Layer 9 of a small transformer language model trained on English Wikipedia (17 layers, counted from 0, width 128).
A neuron's activation on a vector x is squared ReLU(weights . x), where the dot is the dot product.
The model reads these tokens: " decision" "s" " and" " orders" " of" " the" " people" "'" "s" " government"

The vector x that enters this layer's MLP at each token. A number n stands for n times 0.0067.
0 " decision": -122 -14 -270 95 154 -182 45 28 127 46 -37 -313 294 32 -139 9 -181 -128 -55 -124 -249 196 -101 112 164 21 -110 143 -6 63 -124 -185 -43 152 -113 -58 -78 -122 -78 -65 301 -213 171 -60 -54 -291 5 169 -126 140 288 106 143 -212 -44 128 33 31 40 40 78 -130 4 -247 149 -61 -74 34 196 102 14 -168 -21 -142 17 15 -24 -267 56 -166 17 -39 -45 27 385 -137 116 -146 112 101 -15 -135 -19 -17 -126 -233 -19 -72 174 -225 -13 -165 261 -235 134 -64 -87 -147 -301 -202 61 -173 -42 -244 17 -431 -138 -69 -86 40 114 23 242 -168 -326 1 -28 -119
1 "s": -76 -107 -140 -101 139 -103 93 311 -4 143 -84 -178 109 160 -187 -11 33 -39 -87 -75 -165 92 -114 -84 33 180 49 -29 244 36 -222 -127 -291 148 -61 -175 -129 -27 -46 -97 203 -193 30 68 -27 70 0 213 -66 177 163 -75 184 -144 129 148 59 169 226 61 18 16 210 -129 353 9 -58 172 233 262 107 55 38 -206 157 -304 99 125 -41 145 -199 19 -56 -70 438 101 81 229 90 11 52 -100 -41 26 -33 -36 116 136 131 -288 -135 58 122 -186 44 -13 -209 83 -193 -148 150 -74 -6 -279 172 -445 12 -4 92 83 71 15 132 -121 -285 22 56 -249
2 " and": 83 -50 -189 -42 130 -2 196 203 59 162 132 -169 140 163 -279 -137 -18 11 -271 11 -127 69 -128 -66 58 220 -4 -101 119 -15 -336 -63 -115 5 -38 -136 -64 -384 -37 -140 416 -221 41 -50 51 -102 268 264 -89 73 78 129 378 -225 -167 -3 57 107 95 111 32 -138 211 -169 208 -5 -102 89 158 32 -105 -171 28 -236 -26 -196 22 82 139 -13 -52 49 16 -87 437 52 97 228 112 21 132 -105 42 -57 135 -89 42 14 76 -273 -71 -8 234 -147 89 -3 -230 -72 -272 18 154 -103 104 -103 201 -245 -51 -53 -7 2 -201 -74 167 -49 -146 -13 46 -223
3 " orders": -82 -147 -67 -190 23 -53 -66 135 -64 229 -46 -273 91 127 -192 -21 -237 116 -102 -103 -47 -19 -142 -105 -12 31 135 -162 184 -37 -216 -345 -281 225 -99 -253 34 -60 98 -184 138 -71 53 62 -39 -28 87 198 19 108 63 118 159 -321 17 305 6 121 317 27 -62 -34 86 -310 129 -71 72 101 121 89 -32 -77 52 -238 168 -238 70 -11 113 53 -119 -188 -6 62 469 146 45 158 136 -109 99 -51 -223 -32 110 -11 44 -64 95 -162 -39 -42 13 15 1 -184 -174 -80 -169 -81 101 -59 32 -244 123 -354 -177 108 179 113 47 -20 371 -175 -220 151 106 -140
4 " of": 77 -68 -148 -91 188 8 127 267 -14 -15 -4 -176 299 68 -87 62 16 -3 -129 53 -199 14 -10 -99 31 191 27 -21 40 2 -154 -117 -193 65 -33 -110 -104 -236 20 -23 282 -163 173 -175 -38 94 136 262 157 116 36 4 246 -52 -108 137 -7 61 414 35 13 -212 257 -176 257 -10 -137 123 141 -62 -75 -183 -104 -214 68 -229 -26 -9 -89 -79 -213 -19 -43 -232 451 -54 255 295 43 -96 102 -135 -9 -88 82 3 104 -222 177 -178 -59 143 219 -400 24 -222 -165 -64 -145 -46 7 -126 81 -166 149 -299 -133 -9 -7 145 25 -122 186 -8 -170 -55 -44 -132
5 " the": 75 40 -247 -100 187 -10 -10 221 18 10 124 -178 223 147 -317 -78 -4 -33 -283 -2 -113 154 25 -23 78 75 -53 11 -128 -141 -284 -132 -44 63 12 -184 -206 -136 132 -53 320 8 10 -188 -136 -25 201 337 96 116 168 53 168 -141 -32 47 100 136 79 27 91 -84 216 -22 200 -131 -70 174 162 37 -156 -124 -72 -113 48 -307 -21 55 -50 62 -116 -46 -93 91 280 70 163 360 97 -247 -57 -178 -54 25 200 -20 72 61 -14 -223 -107 -59 174 -470 75 -246 -242 -110 -253 -133 45 -13 66 -225 200 -41 -206 17 71 47 -5 -152 152 -152 -119 99 -241 -107
6 " people": -73 -87 -130 -308 128 163 42 215 -256 109 -183 -71 0 51 -112 -50 -97 -9 -161 -179 -267 -8 43 -35 88 155 84 99 124 16 -212 -228 19 310 -23 -224 -186 -173 72 -144 160 70 -29 -154 12 -22 92 273 129 60 193 28 238 -147 31 205 176 -60 180 -48 47 -103 218 -59 196 -172 15 259 136 140 -26 58 -28 25 167 -236 -125 120 205 168 -135 -153 -35 29 428 -89 299 233 206 -56 -73 -177 -168 -162 46 19 133 -35 25 -205 -92 90 293 17 -2 -195 -123 -17 -37 -165 59 -63 -26 -42 161 -287 -47 42 -111 -58 197 4 320 -43 -194 104 -155 -174
7 "'": 46 137 -393 -35 120 107 73 46 -5 223 -44 -18 129 80 -202 16 -15 -88 -79 -120 -171 152 -84 45 86 243 6 64 15 50 -313 115 -89 116 53 -124 20 -241 -77 -86 224 11 -125 -276 -213 4 230 252 21 146 100 132 218 -146 8 3 72 -27 14 -106 -13 -219 178 -194 234 -262 38 384 4 41 -187 -104 62 -166 145 -214 7 113 -55 -3 -231 64 34 -238 237 80 55 94 69 -227 197 -173 -155 -45 -13 -12 -30 20 -97 -204 6 -68 198 -325 -18 -208 -213 -85 -106 -206 228 -90 25 -73 216 -260 -33 -52 179 55 180 -158 235 -139 -156 60 -232 -155
8 "s": -98 -183 -102 -128 116 -16 15 213 -98 193 -152 -63 3 102 -198 -77 -1 -94 -160 -155 -31 187 -217 5 108 295 26 180 129 -41 -312 -47 -107 185 31 -236 -151 -24 -15 -240 235 -129 -1 -82 34 171 81 203 -39 146 150 -12 68 -131 67 180 135 92 181 -61 6 -72 121 -115 287 -117 -147 211 33 215 35 51 61 -84 72 -249 100 169 6 165 -199 -62 1 -57 446 -23 79 312 9 -133 54 -83 -151 -50 -109 -26 40 89 97 -199 -86 159 286 -191 -20 -162 -332 120 -206 -137 53 14 4 -272 133 -312 11 47 168 97 107 -88 169 -177 -263 19 -129 -266
9 " government": -121 -101 -211 -146 59 83 78 87 -75 213 -263 -82 48 26 -88 -75 -105 -50 -172 -120 -111 98 10 -18 97 -8 6 313 129 74 -330 -123 -164 222 -199 -337 -94 -339 76 -165 45 -24 -65 -138 -204 -44 83 245 162 146 90 49 125 -118 -55 240 -15 22 108 21 -96 -97 129 -94 124 -222 -139 -7 132 105 16 -35 -24 65 239 -279 24 97 195 30 -21 -34 -72 88 477 -25 239 224 271 -97 113 -265 -264 -158 169 -11 19 26 -36 -165 31 43 183 -155 -57 -254 -66 -115 -10 -203 -4 -50 115 -82 96 -382 -108 112 82 142 -11 -33 254 -120 -79 -53 -172 -165

Each question shows the input weights of one neuron of the MLP. A number n stands for n times 0.0025.

n93: 35 -39 -126 -71 -31 -167 59 27 23 -16 53 37 3 -178 -10 63 105 29 -44 19 120 -2 66 13 -127 -72 61 -125 -23 44 -56 151 -47 -54 -227 -145 62 0 52 115 126 -33 108 -126 88 -19 -72 -117 145 106 -12 -40 -19 -52 -121 -16 -46 27 74 8 -32 10 -43 -8 46 -46 -90 -8 97 69 33 27 39 -71 -92 -68 -127 72 -270 50 -91 -42 79 70 -47 76 -77 131 -27 84 -135 29 -21 85 -48 -75 -39 6 33 -60 -67 77 -122 78 -2 127 -104 92 -61 -56 -97 -29 39 127 -149 107 -253 3 -64 29 -8 -60 -95 51 13 202 90 200
On which two tokens does it fire most, strongest first? 5 " the", 4 " of"

n456: 91 -29 77 -153 -176 -45 -63 -259 3 61 35 -22 -74 -10 50 157 23 170 -64 -35 117 100 -207 -3 75 -47 3 -38 218 -143 -42 19 -13 131 -83 86 -103 -82 92 -3 235 -115 44 -79 306 121 -198 -163 77 166 -9 40 -202 125 -54 -3 89 72 -40 43 25 -160 85 56 -127 -13 -91 -63 -131 32 -67 -99 216 0 -99 -125 33 22 75 209 73 -49 61 19 0 20 -66 40 -12 -123 -182 137 16 -10 -16 34 48 208 133 69 21 -116 255 261 102 66 252 -16 16 -48 -192 0 32 0 78 -46 -232 -13 -62 4 129 14 27 13 132 64 -88 38
On which token does it fire most, and how strongly? 8 "s", at about 0.38

n337: 0 -184 41 5 -18 71 16 79 78 -56 145 21 -77 204 58 -19 138 76 -13 -26 77 -38 38 74 -141 112 -22 28 -13 71 67 -11 2 -17 0 11 -18 45 -83 48 -75 105 -123 -14 41 -41 41 35 23 36 -38 -72 64 -160 14 -4 -181 2 -11 116 -34 -32 -39 54 37 89 30 13 -4 9 -94 28 116 -14 51 47 29 -20 -145 -22 142 -4 -39 -98 34 101 -44 2 107 119 -37 -193 -22 103 89 -21 23 72 285 0 19 -5 -12 14 140 -91 42 39 33 -87 -81 -35 29 -71 -91 63 73 -34 -49 22 46 -86 -37 0 5 -93 45 -33
On which token does it fire most, and how strongly? 1 "s", at about 0.39

n175: 6 25 -36 196 100 -242 -170 -67 -73 -48 33 -3 -93 -172 65 -319 -40 -126 -29 259 57 83 -46 203 73 -113 30 -32 55 98 -164 27 59 55 189 108 30 -50 111 -3 -152 -96 108 -78 -116 67 149 192 -110 150 63 -12 -105 22 -98 -19 -13 -13 -40 -47 -23 -97 181 0 -83 -15 92 -65 -90 -93 36 -29 -55 34 -91 242 -34 -30 0 148 -16 113 66 15 34 59 -91 -228 18 19 6 35 77 -6 -86 -127 168 -151 -93 174 135 44 -118 -19 52 -197 -77 -30 97 87 -139 -94 -55 43 -45 -40 -144 50 -99 -118 -33 138 22 -182 139 -13 -21 -7
It fires most on token 0 " decision"

n412: -26 84 14 1 -8 2 25 -21 -35 23 29 42 19 -15 46 35 36 -5 -35 17 3 10 -50 -21 5 27 6 13 53 2 47 -5 -22 2 4 10 8 6 12 27 0 -33 -30 -28 28 -82 17 35 14 -23 19 -12 -60 -12 -20 -30 -29 16 -12 10 46 -4 -48 19 16 6 14 37 2 -72 -8 46 -8 -16 -17 -22 19 -18 -20 54 2 -3 -4 -7 -9 -18 -6 20 4 -35 -29 20 19 52 9 -24 3 -35 55 -94 9 10 -33 -76 6 26 39 -8 -47 -30 46 -76 -3 49 -29 -14 5 1 6 -4 -34 34 -9 10 55 43 27 16
It fires most on token 2 " and"

n495: 0 103 34 127 -28 -249 22 133 -34 -117 172 -56 -34 97 -119 222 25 65 -26 -56 -80 104 16 -112 -198 -165 34 36 195 59 126 98 161 122 -10 52 95 12 -75 -83 -55 -30 32 -66 57 56 -35 -78 70 71 -90 -101 3 -119 -19 19 -251 -190 104 91 141 3 -81 -94 124 176 -108 -87 115 -82 -12 45 -29 -239 119 18 35 -153 30 3 -207 -127 -24 -18 -267 138 75 35 -53 58 15 115 189 35 27 -270 52 -178 224 3 204 -117 36 3 -77 -107 23 94 0 -35 95 -84 136 43 48 -43 -36 -66 112 -41 3 52 -19 54 118 84 24 -13
It fires most on token 4 " of"

n28: 120 -128 84 143 94 8 70 56 85 69 -109 98 70 -192 134 -98 192 42 -149 60 113 -62 -153 73 10 43 46 -13 80 37 -91 22 79 -69 120 55 65 87 -2 75 -22 -65 -76 -3 -145 126 -5 23 40 2 158 40 -44 -10 111 34 90 -59 -126 -106 -108 0 69 27 -24 -128 -64 -64 -86 21 2 -23 -2 -10 26 -12 -139 -63 49 137 8 46 -12 -58 27 -7 34 9 -121 -151 21 5 -32 -42 -104 -33 -71 -87 -18 -31 131 42 117 153 12 17 -82 -120 24 -33 -31 52 -115 73 -20 -34 -18 -25 70 -102 63 110 122 75 123 119 -117 70
On which token does it fire most, and how strongly? 7 "'", at about 2.9

n159: 27 -109 -106 54 -140 117 -29 -27 -21 68 -140 -69 -81 19 -22 30 -42 3 65 33 62 -77 23 -51 -82 37 23 46 57 -216 -129 135 3 7 -30 -60 132 80 -39 74 66 -89 -43 41 88 -72 -66 81 -24 -126 12 133 -11 135 -120 -262 5 -87 133 170 102 107 101 -83 -28 61 -15 67 164 -113 5 113 71 39 51 12 63 71 5 -104 32 -152 -93 32 90 -140 41 -71 106 -57 169 -85 -77 -50 113 -99 -34 -74 35 60 -25 37 -40 -21 76 113 38 -81 3 -100 -96 -156 -85 -5 -24 111 76 -65 100 -85 -25 175 -124 58 108 19 -32 41
On which token does it fire most, and how strongly? 2 " and", at about 0.19

n408: 141 20 -177 39 28 -96 64 -50 54 -95 33 -89 -86 9 27 -101 152 108 21 245 -87 -24 29 23 -8 -23 106 9 -20 -138 115 98 66 77 139 127 -117 -112 129 17 39 97 144 111 11 -51 -26 -337 -20 105 133 -23 58 60 -23 -80 -21 66 66 63 -150 57 -167 60 6 -87 -14 0 105 -147 -28 -27 102 -49 61 155 -164 140 -24 68 90 -125 -114 160 122 128 18 16 49 184 101 -145 -102 -12 -124 -94 -58 42 104 -140 -34 207 0 -20 -59 -52 140 -11 -6 87 -25 40 54 -48 -115 -110 59 129 -19 16 -45 74 18 93 -35 -70 -3 151
It fires most on token 0 " decision"

n335: -122 102 172 60 9 94 -127 151 155 130 -18 -11 182 -51 247 125 -12 -186 46 96 -16 103 29 -45 -12 184 -26 33 -43 -20 -6 -17 120 71 86 -209 11 -59 90 -116 14 -43 -9 -27 -188 94 104 -42 -60 55 -95 -126 -65 -76 123 49 3 -82 -18 -120 -90 -39 54 164 -37 49 14 81 -133 -25 -156 -66 129 -32 91 0 21 -157 -8 0 -77 -101 48 -110 -69 -184 167 -30 -138 39 -81 -59 -124 -151 39 57 65 -89 88 67 -56 94 -118 77 71 -47 55 0 -108 96 0 102 78 129 -132 52 -48 15 -137 -73 160 181 85 15 167 144 58 -3
On which two tokens does it fire most, strongest first? 6 " people", 4 " of"

n245: 86 61 149 78 -55 -132 -25 -3 -17 25 98 30 -28 -110 44 -41 -93 148 136 0 67 -34 -5 -57 -142 49 100 -99 87 -7 -18 -64 -32 -177 90 -2 -64 -65 -46 169 31 -57 150 -51 23 -18 87 -13 -67 -92 -48 115 106 -10 20 10 119 18 167 -5 71 14 82 -37 99 -43 61 -96 95 50 -90 -141 39 7 119 -14 -20 19 -25 -95 -22 -121 -73 -21 -172 80 -7 55 104 45 37 164 12 138 -14 77 -223 -8 114 25 169 -52 -43 15 -50 -64 -89 69 10 63 52 31 80 53 48 -10 -159 -44 -14 -61 -48 -8 -101 -111 3 -105 -44 85
On which three tokens does it fire most, strongest first? 3 " orders", 2 " and", 4 " of"

n246: -64 -9 -91 -136 -15 53 -173 -27 -4 -34 12 -54 102 -16 -54 93 -13 4 -124 -60 2 36 -42 112 -41 100 -43 41 -73 69 -42 102 68 -87 21 17 -21 113 -39 -7 0 19 16 -69 -19 -35 47 56 -107 -82 14 -11 -19 52 9 76 66 -78 -31 -42 -174 102 -80 9 46 -144 40 46 11 -76 -19 -18 6 66 -41 102 7 -24 12 -41 133 2 148 48 -128 -133 -56 74 -8 -7 -38 47 -22 -139 124 16 -16 64 79 96 -135 -103 -2 -47 -23 -99 -75 -102 58 106 -32 54 89 73 -83 134 -50 53 -19 -103 -11 88 -84 -69 -21 101 -77 164
On which token does it fire most, and how strongly? 5 " the", at about 0.1

n399: 74 -45 41 31 -52 40 -58 -110 -4 -24 32 40 -13 -64 -31 -59 116 77 4 108 -5 7 -2 31 64 -119 -17 -33 37 28 -32 22 99 12 58 -33 9 9 -142 19 56 -61 2 -125 73 9 64 86 -116 -75 35 -11 -136 62 128 -47 -6 109 -59 8 -81 -58 107 89 106 -61 -67 47 156 70 -125 -14 -11 28 26 -67 30 -33 -68 66 48 19 -13 20 17 -9 68 -106 -23 -26 163 -13 34 73 -95 6 59 -69 -71 55 12 -67 -31 -79 68 10 -16 42 91 -54 20 73 -7 17 6 17 -83 40 -16 -14 2 4 31 29 62 -8 -116 64
On which two tokens does it fire most, strongest first? 7 "'", 5 " the"

n442: -41 22 11 37 37 2 33 27 -7 -6 0 27 46 -63 -42 45 9 31 -20 -26 11 1 18 -71 -38 -27 14 -19 -23 6 23 36 -10 -14 -12 12 -13 -22 -38 -18 12 -16 1 -15 -21 -13 -21 0 10 13 -27 -28 11 13 38 5 -51 -7 -2 28 -6 43 -42 1 -5 -12 -36 37 30 26 31 2 -16 11 29 1 -3 -30 -3 -17 -22 24 -19 -33 7 -3 -2 -12 22 -39 11 -10 -24 18 -15 -23 7 -5 -5 1 -14 10 4 33 62 -88 32 35 29 10 -31 -37 7 12 -9 -12 -46 -43 -34 -47 10 -11 -44 -11 2 -2 -2 18
On which two tokens does it fire most, strongest first? 4 " of", 0 " decision"

n68: 25 -1 -17 -22 -6 -28 -36 3 43 -9 19 41 -27 -38 -78 -15 -24 -48 34 16 4 -5 -4 57 -25 -8 32 15 -10 29 10 -1 -3 -7 -4 17 27 9 3 25 -5 -37 58 -11 -6 26 -2 56 26 19 -22 46 74 30 -38 -5 -3 -41 44 -2 19 30 -12 -6 37 2 -2 -10 22 22 -14 -11 4 -20 -10 -5 39 13 33 35 3 -36 27 29 -58 40 -26 10 47 -40 3 69 34 38 16 -31 -32 -13 -8 15 12 22 19 8 30 -15 -14 -44 27 6 24 26 37 -25 -16 17 -24 7 4 4 30 12 5 31 30 12 -4 8
It fires most on token 5 " the"

n132: 53 130 78 -18 -64 18 0 -95 57 5 33 -55 -7 -35 -51 -30 102 -135 108 41 -35 76 73 32 -36 -142 -16 20 -5 -79 -56 52 -95 -7 -59 -7 76 162 -2 5 43 -7 -47 144 -26 -65 84 -65 106 74 -34 -63 -187 14 -67 -231 81 -119 -66 -22 -50 55 47 -141 84 14 -65 -79 -23 -73 75 28 163 -53 7 -115 61 40 -123 36 -25 120 -120 -27 24 70 142 246 126 -15 -9 113 100 71 33 -82 65 36 135 144 33 5 8 22 41 24 -25 -35 -94 -139 -31 -187 14 -5 2 43 -80 97 -18 -34 -66 -18 -13 -12 79 42 -53 -79
On which two tokens does it fire most, strongest first? 5 " the", 1 "s"

n258: 116 -26 -145 -168 -68 -59 -27 263 3 48 181 84 -42 -105 154 172 66 30 159 164 -73 24 -125 -122 -153 70 -164 -250 -13 81 161 -6 -43 120 -202 -67 113 13 132 148 42 71 -133 62 95 -56 61 -27 -81 46 89 -73 -168 13 189 30 62 -265 23 -23 71 183 11 79 -6 152 -107 -133 -22 58 16 79 74 -60 200 -60 40 -52 -150 105 -111 46 77 -12 -65 40 -164 122 116 103 95 57 -10 -57 -6 -122 70 7 75 14 11 199 -133 316 -9 -7 3 -224 -13 -119 45 0 -78 26 17 52 -65 -33 314 108 -129 85 0 60 84 -3 3 -140
It fires most on token 1 "s"

n164: -48 35 78 -8 47 -121 -5 55 -62 -177 26 45 -110 59 -117 -136 53 5 -58 -13 175 102 -188 95 -45 97 147 102 60 59 77 29 71 -9 5 24 20 2 -161 110 -49 -54 8 8 155 29 -100 -29 23 144 -166 -28 66 -58 118 -35 -144 -170 -68 -71 82 24 46 48 -133 -121 79 68 -54 15 -22 10 -38 -174 49 50 81 29 -43 82 110 67 -51 31 -7 108 37 -92 64 -151 108 79 50 -66 41 95 90 91 86 8 -45 -3 5 -13 19 18 57 -29 2 82 -76 144 -127 -22 -54 -67 68 68 33 -148 179 -57 112 -18 79 -49 -57 -119
It fires most on token 8 "s"